Layer 6 of a small transformer language model trained on English Wikipedia (12 layers, counted from 0, width 96). Numbers have three digits each and are written without spaces.
A neuron's activation on a vector x is SiLU(gate . x) times (in . x), where the dot is the dot product.

Input weights of the MLP neurons that the questions are about. A number n stands for (n - 500) times 0.0012.
n12 gate: 649327318317423652266427519328311643698263400603533405300485467485449462660482541493603581453493612360384412530477373703413581310571266596803594545525300542309326553720538317485338583379551441544500548581515562482402472587620468602511445674378724326511449328565596521274662530504298365403
n14 gate: 613449747353652431552383679399649602496496630437535432539285386380476457639642479629724639373489311381443693696862571570561461467486566489463396468432450309655586496546664441747686596649597612521450352335614469503486582400610510507355451380271476335604571664331602439593547446448493561528
n28 gate: 475531599565322460472654471483378452536489465228581457535542503489569428800542627398493452344625472265500591668471678623489645263714298411748204377483446609370388496333493447540521476597462275650500776530397476441441315510531367540486585379428500626410511446295411354323558471532518391304
n50 gate: 681522591686426570452714539753371710424636639462511604624548581391507584404522395627493477559530386438557434756626413534584706388549366334504435654428412300496550608277477556469672592607559470555266523417559548467526440371500609330617864316643552669320200523596564388482914519571601435428
n52 gate: 471393438365601323352523371486601535422462536660311328434496457566479351424532456260445527439341461440463368406697511697407620470515623610574612519405437455486799586463496406600708468628377616489619460424279410572500551418862627519460573395411525248466543481152310430288370237471541704544
n64 gate: 601635429466654521518491645465500446569570423636438630636343532556630618346573541512497583555607359636617304674461569421560385500697424467541563518608434564511627385491295368374603538509628491465440645488195599398439509431488486470479757588603391432494557473596444460657554442515518386414
n71 gate: 500424282477550496493546496584604510555525287378399524551473437517420583480638446524730429520497507590325574325337397490580510839407423510612590267637493361615483559555475439517243327583544764353569439411511437480520514553676559322469602598213358397497348541293527696520389402537430363359
n77 gate: 624478485576567601663621473396411533473701680347702492489722717526710504589645628381351706452670372715413547670347356522848425570322330673400416308439290369387581535508543318454347518540526489589511417669523526496412316533698395392628287540522470555401289606570477417459446319773469460394
n87 gate: 384377549310531392552576424659325534458630545392444350465538352504449343441524567538563464462426606392404685597578765625721528381369445496493332575503532514569385435415478566735563510489479535638436451438547552379497485715634355471602252548398580310661716291345430554373543453455186668821
n94 gate: 521580307559525588609696515525584397633408639461543482347549633443416413395408564479383515500727403507276647371449572418558447228424581300451493526596602741567438306622397649456269486519384550518595421213426507525535546601294472412461336591705489563325345392525546486609395632649684654853
n97 gate: 550562507594616735483608619758316723442548487493550644523632530648582503467490393433427340493375467593605514465302405467309617607611517524536397726526507414591404400713348337500410385440364433296544453640206595622487661467395701428510547314393600626517489493618503555553278486417593558419
n117 gate: 704416424440347646156525468630483390542482507662545380279361456545405528575446366483497411595483497362402685507591611507658380468371738600603584718457630376604599521476521613532376662577534431310426476406579625435547452567615553496420194408570452547363482605459279490527465309315472242413
n128 gate: 778506628440664470529399497600487667510534591536406580435519420595273520352345572500539591660549468457645574621653421393404539309553461582621490557287337680558550413625517490463409474700445354516427399507558522484538503723359705614444516587576413609374552550567536444686596366730433744414
n129 gate: 431500362595389440378485523539521580452631518395352530446479482300457607679600235255478560706412528515460391269363350536441395440526475576758481470730400285544463411635624507655413514327360849518308525428281543386560346436578577485657551226609565621500242416468507462671356329576407486610
n139 gate: 583443369407520472300653514341547503441521497435619556397422493459567525456514479377609614470490443676469599295378427363559408616341442373372675391563241623465374426517305524559531655478571667365566476310157332581621610470567477454593781584577401600273522694318565579416598356698535375583
n142 gate: 458527313560704169599654518394609477535675507503315514427517561538446542548367459637521335503493358387591482742577451603359545443514401569441285595719468412442306465483404247363287740474469521503461497449568527252622474298443343574514538493513356500306654472619327537527500596473625510263
n152 gate: 422408468476587703451139646587521415617507426286594468451490321539696651372431391479399540424447476536592540391357316486285682533514469401706557338507604331437425514525344538539493293478396573700590637180603383590503440414328588478581647077449420551475496525486433409548575482448449551667
n178 gate: 454467496511594822274579492519403338539528663656379687359598485542563372489643504659455591530450519438778583457543312599465762645512447611220496426383446570636543653880342579709728511556643451654391477552413485635537537593612526547465378256548750675539233465549500529695337253511433518519
n202 gate: 345376654638599734591320508561470470317544343623649587357454383716534488557576581481362336409294508394519488536567422550661442603807477627492563327300547539605370563329452641539347564333721622648637689279143424546413062647553407484388527553320439480645402605466566596579563389554433441314
n208 gate: 482407305369556544675617526651528705625438504369641565408643549635545514601388504662627434528550223388586650671486582712381447321421476585244439554364543471497406507450474338576338503665437553503467461419496291542507602417493664061304493443665451659348609622556379609455475391627653425518
n238 gate: 365468490407675541477565411565416535480269605625562524540536639434281359581494434556716459516463355139423486629477510546399520253689523385514510443342507493580483463550330458477408590476406431429483349490349603276619265465568440409520369405222657521473521633626437462568470453274453573507
n250 gate: 435541447574545469883362413583560654500429576587591574572395388508258597575462439508523792444792541426562630406508627364613451328347361161516461543438515562564523508500559534504788534440594795261581610599433399376597545448679720660573530589371508496376742669444492321306453406591280376512
n251 gate: 544458641451421610513576358500434690598510663497424544557424582383284313490589547487450375673685220312456566493524217756626630510470388406674415473574534435481684510450659474459590372610490384549371791510598556464526351650484355449745507511438513559510415666579366548408480486427589394554
n12 in: 259574691691510337552667377760574560410486733438343537490471426497381379578380562627448367577563628318284333530480556634450356490556549559517433483434550618488493422384350350597520407462273340584356401311421590539374402484513694335500579486612428658420427670423487424455473422418541582563
n14 in: 500543720341513553673390493277490391510578578370371444462203574510547451618615527527595656389427437363268687673765528435507520542410611462547476507543514391619322496386436371493725534598470680524346308479561456429591598326637520532431592584467517357573558742308647530624423630435246457541
n28 in: 588493382376361396513458538557655367585608631617520407419563431261569493411374254527206472546354704627265615497325473396531483621558427524507376476652623565652304617446441597548413526454457577414503527521318424444470400553500640376554540518444403440377475275543254782490438655567569668524
n50 in: 594575413384559452503231396559448616625696530649427558483493458497507565346253577285483459327537558612470586678429503447789643449453503380610636412558768503494646548446579602490424435532441341484486493476438536536575429620568593336329460259636493698551535719722450535428605367576411420295
n52 in: 307483416486675421617551453390421436504561636347719525381380428486480443665428524521344746503588309357440525504479648483511476392472665441593447147497639436529664339405514244429622469489583545339546423460576469562325389575691449450567399400419514285482337585253510389404532188372637621391
n64 in: 674606500572452563455690513484636612526314413465478576368557554403557447538589513382513530582597582629487550560477380631342564626737405374637418411608588569509605282419360376356593380480688660579431626315376677503323486544566438688503539442500372453621743484430722506696418553369470386438
n71 in: 464436624377375601511444496604254559320507518457706493529378728333560326600425536370406425397639454326394522750566515276426569299420672569654496604608589392473711627533470579404561660512400583514341540564621664457571415578539503548398619257525489485271662599742671619450349645511608556844
n77 in: 328624449408625463612640629464289514474508837631478385434568379383357645349288555656388553575408312392463553586489327257374402485570626259663597344503355317411649365570447377682591489331543326496374478412500482565504461592650553541339703399588543397389670511303504595529470519312264409383
n87 in: 521537497150353678387385504668626600549529383497497645549534500458476542384456320583541453408395710543591679329422416631486548568510456274729337422513507482422302504364658473507704581559640321503468590460348449483633515476483503489490459467604380561578522974602434447381504368303375470497
n94 in: 546462387432604565438602500583735558684446423454650611458334562447552504593614423493605482558603435629379565753228450535658493489404521345549579382615571511530766680659467389289626445533538535607468563786602524420462481431548866608369475463507650588700593450262384635569461709402674453475
n97 in: 579477379529393357428409544428485680460569443407467574313690553591491534304482415425500394491439518546671578659500348320460518481640518512304522605639623426630423184628488509491362559586449353592380509626289423506325445565385584488679545629485530629475446512482467442592365370485590477424
n117 in: 470526654659582314780407497550523471483583706520517374470589487453294602401520527563367514376251415483419469356578419407435573473487582631440551514664327596425500647355600447510473484458513473579452523573399779530634504229379606644513580710370500556571340304625426625549663555367545747436
n128 in: 652584646368625465307478632524372482697500654568423500497354646376621569354418503365448404433459539522484561344576459509636583335310430481368314541268591706567645583569609518465543597569546463451487559620465467497379391279612512459419478724410614539629365563479296473491607481448433488406
n129 in: 419421437289448500621566255437493337528337472567664572381531624437239733490490591395570511448489551259276221453253450654482528605369427366377518425480589468464453666408529601403531459615538570469350366261581541510624328672655449529429458534213692551457455393541693500524568457573533260450
n139 in: 689633689362513453462571409644465541448463429529435573266526494588487569557609562439477476452523370281526430567583425352414400383709442578352596358481437420281510367343510407559442427311583613446421341334189350618370403465456478427451691552601336314629521484510425631385503677597577400507
n142 in: 637558511469524442472351431576524567486641598270357525672407637426445650579389665552430460562602575668387641363675408476539538450472576296593643597456607357378561658655417320382587425619348403455425518529547545466373608411442419166430577604398434478571626599387230530734807511556424665744
n152 in: 580516391394637595347278641516708494580452586385585672563575668583665456331441424320464521636407474476650827459466540556335395612650425606507402328601665392568642392586367546581319300458533484552550474334528471480293500635581519581736549416375444483483409500659553611597618439526449506450
n178 in: 508411462548534539380338698545504790385618583599368290721545362614638628680387413542625184765266470336573602543504354561422477422435523382536434434438488566589224336596358315508390344452492591403783435544726567313530524474478518403462667613585334750473351488310466566257364418364571383488
n202 in: 514503426480349518517471329559558527567377416549670678500552383497531329459641500576583406716504558564560601374678165389357458622292559472559603386500550532333621622781533538521462380334258639696454570642613490321449478517599578393496409392483427420450396613675577372428390374827471285412
n208 in: 550503403406401342249374426429553431554434571504169299500482588475472562511482260571585552581276500599312541577595496511573361275605624676260460668521511423379566529154533447555543454349511265461686593425377521609619489510535455342504307572632532201474705377602396493605526349347507490377
n238 in: 507342419465640407394413537455551541356597561532661596640331331669589546494449575345526527313529323457428326500401614464679513547608503399517460338463705457567434433497503307431590564435606458242556490466463595494576296576716303457467555479424326439675428392389328453516249310503420553405
n250 in: 565490503674503723604581458584430572298329443537578559500490440466447493657554429614476419722497718216425507559545603540607564570473684398687524420500393639414645625599423352441422480633453513490583344652398517523646500656251539524582507218306598433514345469304476487357545392416797523643
n251 in: 758411449513650469386318637490689432517500460433534134223560629344520614590523290453705388404517523372538559573589534379486493458544557486543576383659407361494465507425587570452473718493590440394524500663454440610311374441407451552480564489582426451700274326470402422553335385702517711541

Each question shows a token from some text and the vector x that enters the MLP there. A number n stands for (n - 500) times 0.0075.

"y": 585518480405611451518361367369236482271487464486573306619555484515446550535641568617369474522489299530335533423446419722232488578277277393549517677408565748459553448382388361438418614705343351511365437629658496463552433429412421483445728472536561477311197464518575608574639607360553568528
The most active neuron and its activation: n142, at about 1.5

" in": 543649428240627492618264311658318495360404360405593401491339475418387259667524337596581325422550563575514571371267591535372404564520432454203662627625556496404575518416367525371550575556378283556538327542405425675566289440537362515543424491430492476422306557458461693593538648396399563413
Which of these neurons fires most? n64

" Ch": 659505611515488543441442389477479533406572229416579458701451449471349350608526475495454252369209548658496540333461507515359622357592429436143581603503553609475721335342430343526464535529571462386426496690426393646351399481521569527489483326459362436395378400430535448425437809389489504539
The most active neuron and its activation: n97, at about 1.7

"ion": 559579440406766456627395451320402449412432651487679342450533591387352441598586529423593539401510522737449589464464491545393455571362412421147540647376661564582427463390465312522454648582664467392342443735597381511497320370479473438440396483557484530188358330631555650510472573471523320430
Which of these neurons fires most? n208

"ong": 663676419530518455420414460272394552436370399508411484357399399436657367608500360602560337556325626809427668382384378459289477537382477425411591568533552509313690374294440496420444597606613409420376540641417431744481319381624534678471276354521351513441252465575561603556727647227687432514
Which of these neurons fires most? n117

" a": 656539399410534425703393481625380560434476328464566377574361420430336153631476596502481466433482720382699544360329590592542504454449464397244622611671612644397578453493374527511446719513549488518463507530590406815376376471508456537382585391473369509452240203599466669367443607300421359412
The three highest activations, in order: n14, n28, n77

" October": 423569631553556395498412437519392531392479434451480515540466529589431316683575623527618270312422633844515564286288633433364521443296482476216702701526487579540583381343333248446529676478600369475408448590668362574485378434468535523540470445365437510369224570535635607408499640203456428247
The most active neuron and its activation: n97, at about 0.56

" the": 635532452368586346717464475629192537450495489392516459570442419405351121623608441585542400456350734517622632336454599591539483479441418440311740583741568609476675463428444452403549726585565422438375417606494385675504373437546521470411543439540475399442344412595554541389458595385355277422
The two highest activations, in order: n87, n250

" ch": 669660588581465512469454302589466538503569292378591424498491572501491238519389491477488353448256542603375561378516364566340587326480356441212541602448541595441645396524520438571503478558594349386351557766564412445458393441393467437497445325538388515444380366475583470582462829502345476528
The most active neuron and its activation: n97, at about 0.91

" t": 470709608586680411631336391554403426520467307509638569424405390403309373547351537578673291626401431569614684426399482543433477526455516465245577452402598555459538413408585339490557638624469405441320390671637419729463496492500422402563430376539385546425441403590708519582408811422430416575
Which of these neurons fires most? n28

" st": 642643522460681408655486247541359612513432257401559416514433498488397418662425623588606418510246592669626716442491536483570526495495375431407484348430582467498514408374517370559537668575640315512381397688470316719508430432563368424438458445560322409415349416475732607457481756384275551552
Which of these neurons fires most? n87

"ic": 515585608519639269503486484418468436291467605343642472407545579369507302620541565497380611322389798466392642443502330561463333490375411438402546551379611516557571472387558380454526626613276459379510462601609389655496251389594499545456566413536428512167247242481515656708630572560283468426
Which of these neurons fires most? n77

"4": 503627542509406476455311414339296665433585608496519248554506427433392366679474418525559496537293553705451523317351759597435487443548417460395666477567508621472555278446485417360499477684626532562369367473656293608655486600408457486496555285342385399409257490628350546491455706341361515312
Which of these neurons fires most? n202

"ep": 572637563534722447557297398393306490289494521582430558585414640169482372691366456517447411388391533668468496333394547546222474493484424480470530576579514568508744302293536608567464654612527504456530593621647518483318393283328667587561667417681436530332294433429605369618601604453535441596
The two highest activations, in order: n238, n202

"til": 302611550310476541643361411546372559381415349453634336485526500422361217563568524445528287342528534699635552443355764437321355559600433407216575615419581690370400546410327531495570548542446536510560507557477282746577291460605465501426411524363499524409327606405559648589550691522301432384
Which of these neurons fires most? n139

" S": 442530658453527411570354391464535494520591300461461423561498372520250500534460513485520443444367597532596576314436414465426512441376394496343535536552530682480579239286303353540497737533506302608556489616523514645437394537620587448428465343333321466451352280442663658501466811462295370503
Which of these neurons fires most? n94

"7": 476546569642651254450418557504318660369570541547472256615407676389430458554461479534525512391388535670601678313376696647430436406490516544373683476440710477456474387366557454632716590623437592459462565619606402534550153452513455566311584548399386501374403385542461542633517727480482550285
Which of these neurons fires most? n142

" F": 446425579478558459471350393456377577458523321442435377550488393422154405549435522479419424375394567717646676410498448493499539573449555448242552615483450598613603352380396301470510525568592330419453358595510418696554483505642539420488472273503202383376293369412677503364482777356456418460
The two highest activations, in order: n52, n94

" de": 582427530393565375485310476694386466315365385367545309562415465564291274619461455535495463564276404656426788376337398541429452527551502379227517722399616601556659485530364317526561598671478601565473432609652388734529429410698335538347515416544406486419302411514643534598491586450597324527
Which of these neurons fires most? n208

"ing": 576465412569714333421349385398328490341427447401494332422540538435553115536547521428587452426474600542339585407382332588383445463428276407390573528499499506418504403466502406409637589538413337539364437635469487605582310412484540550448575320457363469169392328590460515552560573363456477485
The most active neuron and its activation: n12, at about 0.76

"ased": 300614483409758462531429352492515469415467432355464335464480554420410265581707415464664386379507654588529529407476522529493303345511422384361616544395606563634465441440549477469467574570483432319296546581422339601573201397625375651398702356413440507296400427557578775429630668474213615366
Which of these neurons fires most? n238

" re": 516632664464624555549380360777387471465288454511502274636490478506522220582403356377560255601357476678477622467279282603581437622611377395386525562655521654353591357430428429620454608627556451570380281653595470699348465423635337478388521383454363497404364359527534582417386623334470600522
The three highest activations, in order: n251, n71, n14

"on": 414602563400506368540514499491316410350404447418440356465398533363471368753520406328570548611488479802380727332458518335295399516501395542413592674420597697366560239323437559437544578542424631540455503526520457622569248532662636762244444453499414478260348390594581715453456560478637421499
Which of these neurons fires most? n139

"i": 475634671474504343559452323396425517420554382442618392560501455310615430697364373591492330680330483641709608551453409629449347552422422199612620570587720583372624224451494350551541478604337438526306537709498410545456459611481536667527368423349368284571326380490474452360501600337490289536
Which of these neurons fires most? n87

"ia": 686616417499620362451260407504491529339346490470410405549573432420409375577598483579338270284365493650393522513329484507347420469393564481410577627304662586458623381347506497418524781682529487673360391651601537735528432444565543606422479499295424463268223296566596683592690500440679405448
The two highest activations, in order: n117, n87

" l": 562573558452575459592427287634330464513500390384720430402399533521265414723492518474438293571443715754371640432469420567389506687313464579253479442401698735449529244427542352574460530535521391533536513601651356535496412534323425562257436482466429384441355510454677375472454756470485469475
The three highest activations, in order: n202, n238, n152

" v": 516449715440591390565366382398394544528409483325486331454482409489335460531387504482577362578532510619341600375466631531537474716604366329269425533448670566304680527376452306544471634647455495428537524642488433600442291414339591366458383339481246570475357373621640443501533823438390460358
The two highest activations, in order: n28, n208

" e": 690607567504529483609424497659470528387364353463651568555501370464281230511593433545524448424376321787543624588267466582470313638377437385325576620551653591314474397510475337315438650630462422647419447576653284655559467477570398569422451320534380400510298302486581512457392704459350527496
Which of these neurons fires most? n94

" M": 459588588517532365578274429470468618437547546465483407592495459457150388551502476475506361446383603800491595453468439491324575504355386377288547532511589583539683260273432351583472550609453455517438363603483541644544514474506476588441405339558397455349397380474547476337497838473390456521
The most active neuron and its activation: n238, at about 0.25

" sing": 506656532502622490544305465530394540554409274499508441506455605599326366663454503582548444436429663523550666310305400643651326534452483462354500641524569518354504361394451505468500568540678273250277566669621612708514317340454366550483632249498369490335262477586572695472558635396354468391
Which of these neurons fires most? n117

";": 323540626448513402643367590524396627480522428460683291529471464413433303579613453419632497531335613715537580258286480570570477573580433418234669567552663538455509537488427471489776690573273343549375606588760536668557278446566482479515365520476345483295396385558587614519496595484330480329
Which of these neurons fires most? n139

" b": 599528569438606460618389409728443579470314296602560369477597470474458398568369552462498532500441607675499696571455569494343448639525522451420508550463599745352597289430484379544494502519482373386273506636553365582510408576465490441479494468606313485455373341474634485487449833346266456447
The most active neuron and its activation: n52, at about 0.27

"ism": 557638539449632519504431369465502474471401492483534395446524504393460215712557489442530557203430544926299760272388427560448553468269408345313528652357758634581525443318461474488527634541530512463372512662415519449480422421491454481502469400517463455299277317557623548662496644501359390326
Which of these neurons fires most? n94

" at": 387657487467487362719394393684363517409406279506535354378463581358433285427614392607606290506460554528481726418365596448370480584612462364261681562507534587448700422427455568340547708620474401482334485562496336843685290485529478248564469512467483383432317383427559574571452630464428423379
The most active neuron and its activation: n208, at about 0.53

"land": 518522556705797310479331426594350409354451501538446302349412659438574284757515655535574322285430568590284761300370507468385388505390469519254599587534579579624575406404529535457552708551392467459356465644644480467655371513627404520418460417530401478335257471563687516488474601399371448403
The most active neuron and its activation: n117, at about 1.4

"ly": 520568503439511344483479427463071449460424588441540272417415450402500327428521662385494325311403451344477647292429552590390300344376224443164547487571547577289524529456379570474598713616526381459400553607530477443481495506509484543442688415438510410252321327446551624596597624443475581367
Which of these neurons fires most? n28

"70": 391542569546710368342377541557420669374432508568483354628379616422433377668448498505666420314375593735516664318258591642418395304547583447472674525567633632514501309250533435618686604519545590387464600645630503481522273460425460542426389519441366432329355467521479579683601627424398595263
The most active neuron and its activation: n238, at about 1.5

",": 445631524357714482666410485576367450441442382503660272478440396474479169554564426479577363424367813750389563367449694532540574493658414381203739621464663551509475464388281427529635713583449401509384606622689460555496456450438557546603482480542455587380274507551509576437493552402372522394
The three highest activations, in order: n87, n77, n64

"p": 422574580549513510419388369447404673375426471474450540535585293355322375714328480364713542464378498445293610392506518366388477427370339501342512463512608730409497345254481399320408430687429551471475523553638527545374160443443509581541510438662343243442295364585627500424475575334325229742
Which of these neurons fires most? n12

"or": 587325484482647630515485467584382546419597537452414259550541545355345379680564702393404456462389600703477593364696447572366444601321364371297540639259623605707421456395458372551457554738465353572508439649611353605485416360636471607422514387740402420301213450429597671694388421380455350376
Which of these neurons fires most? n178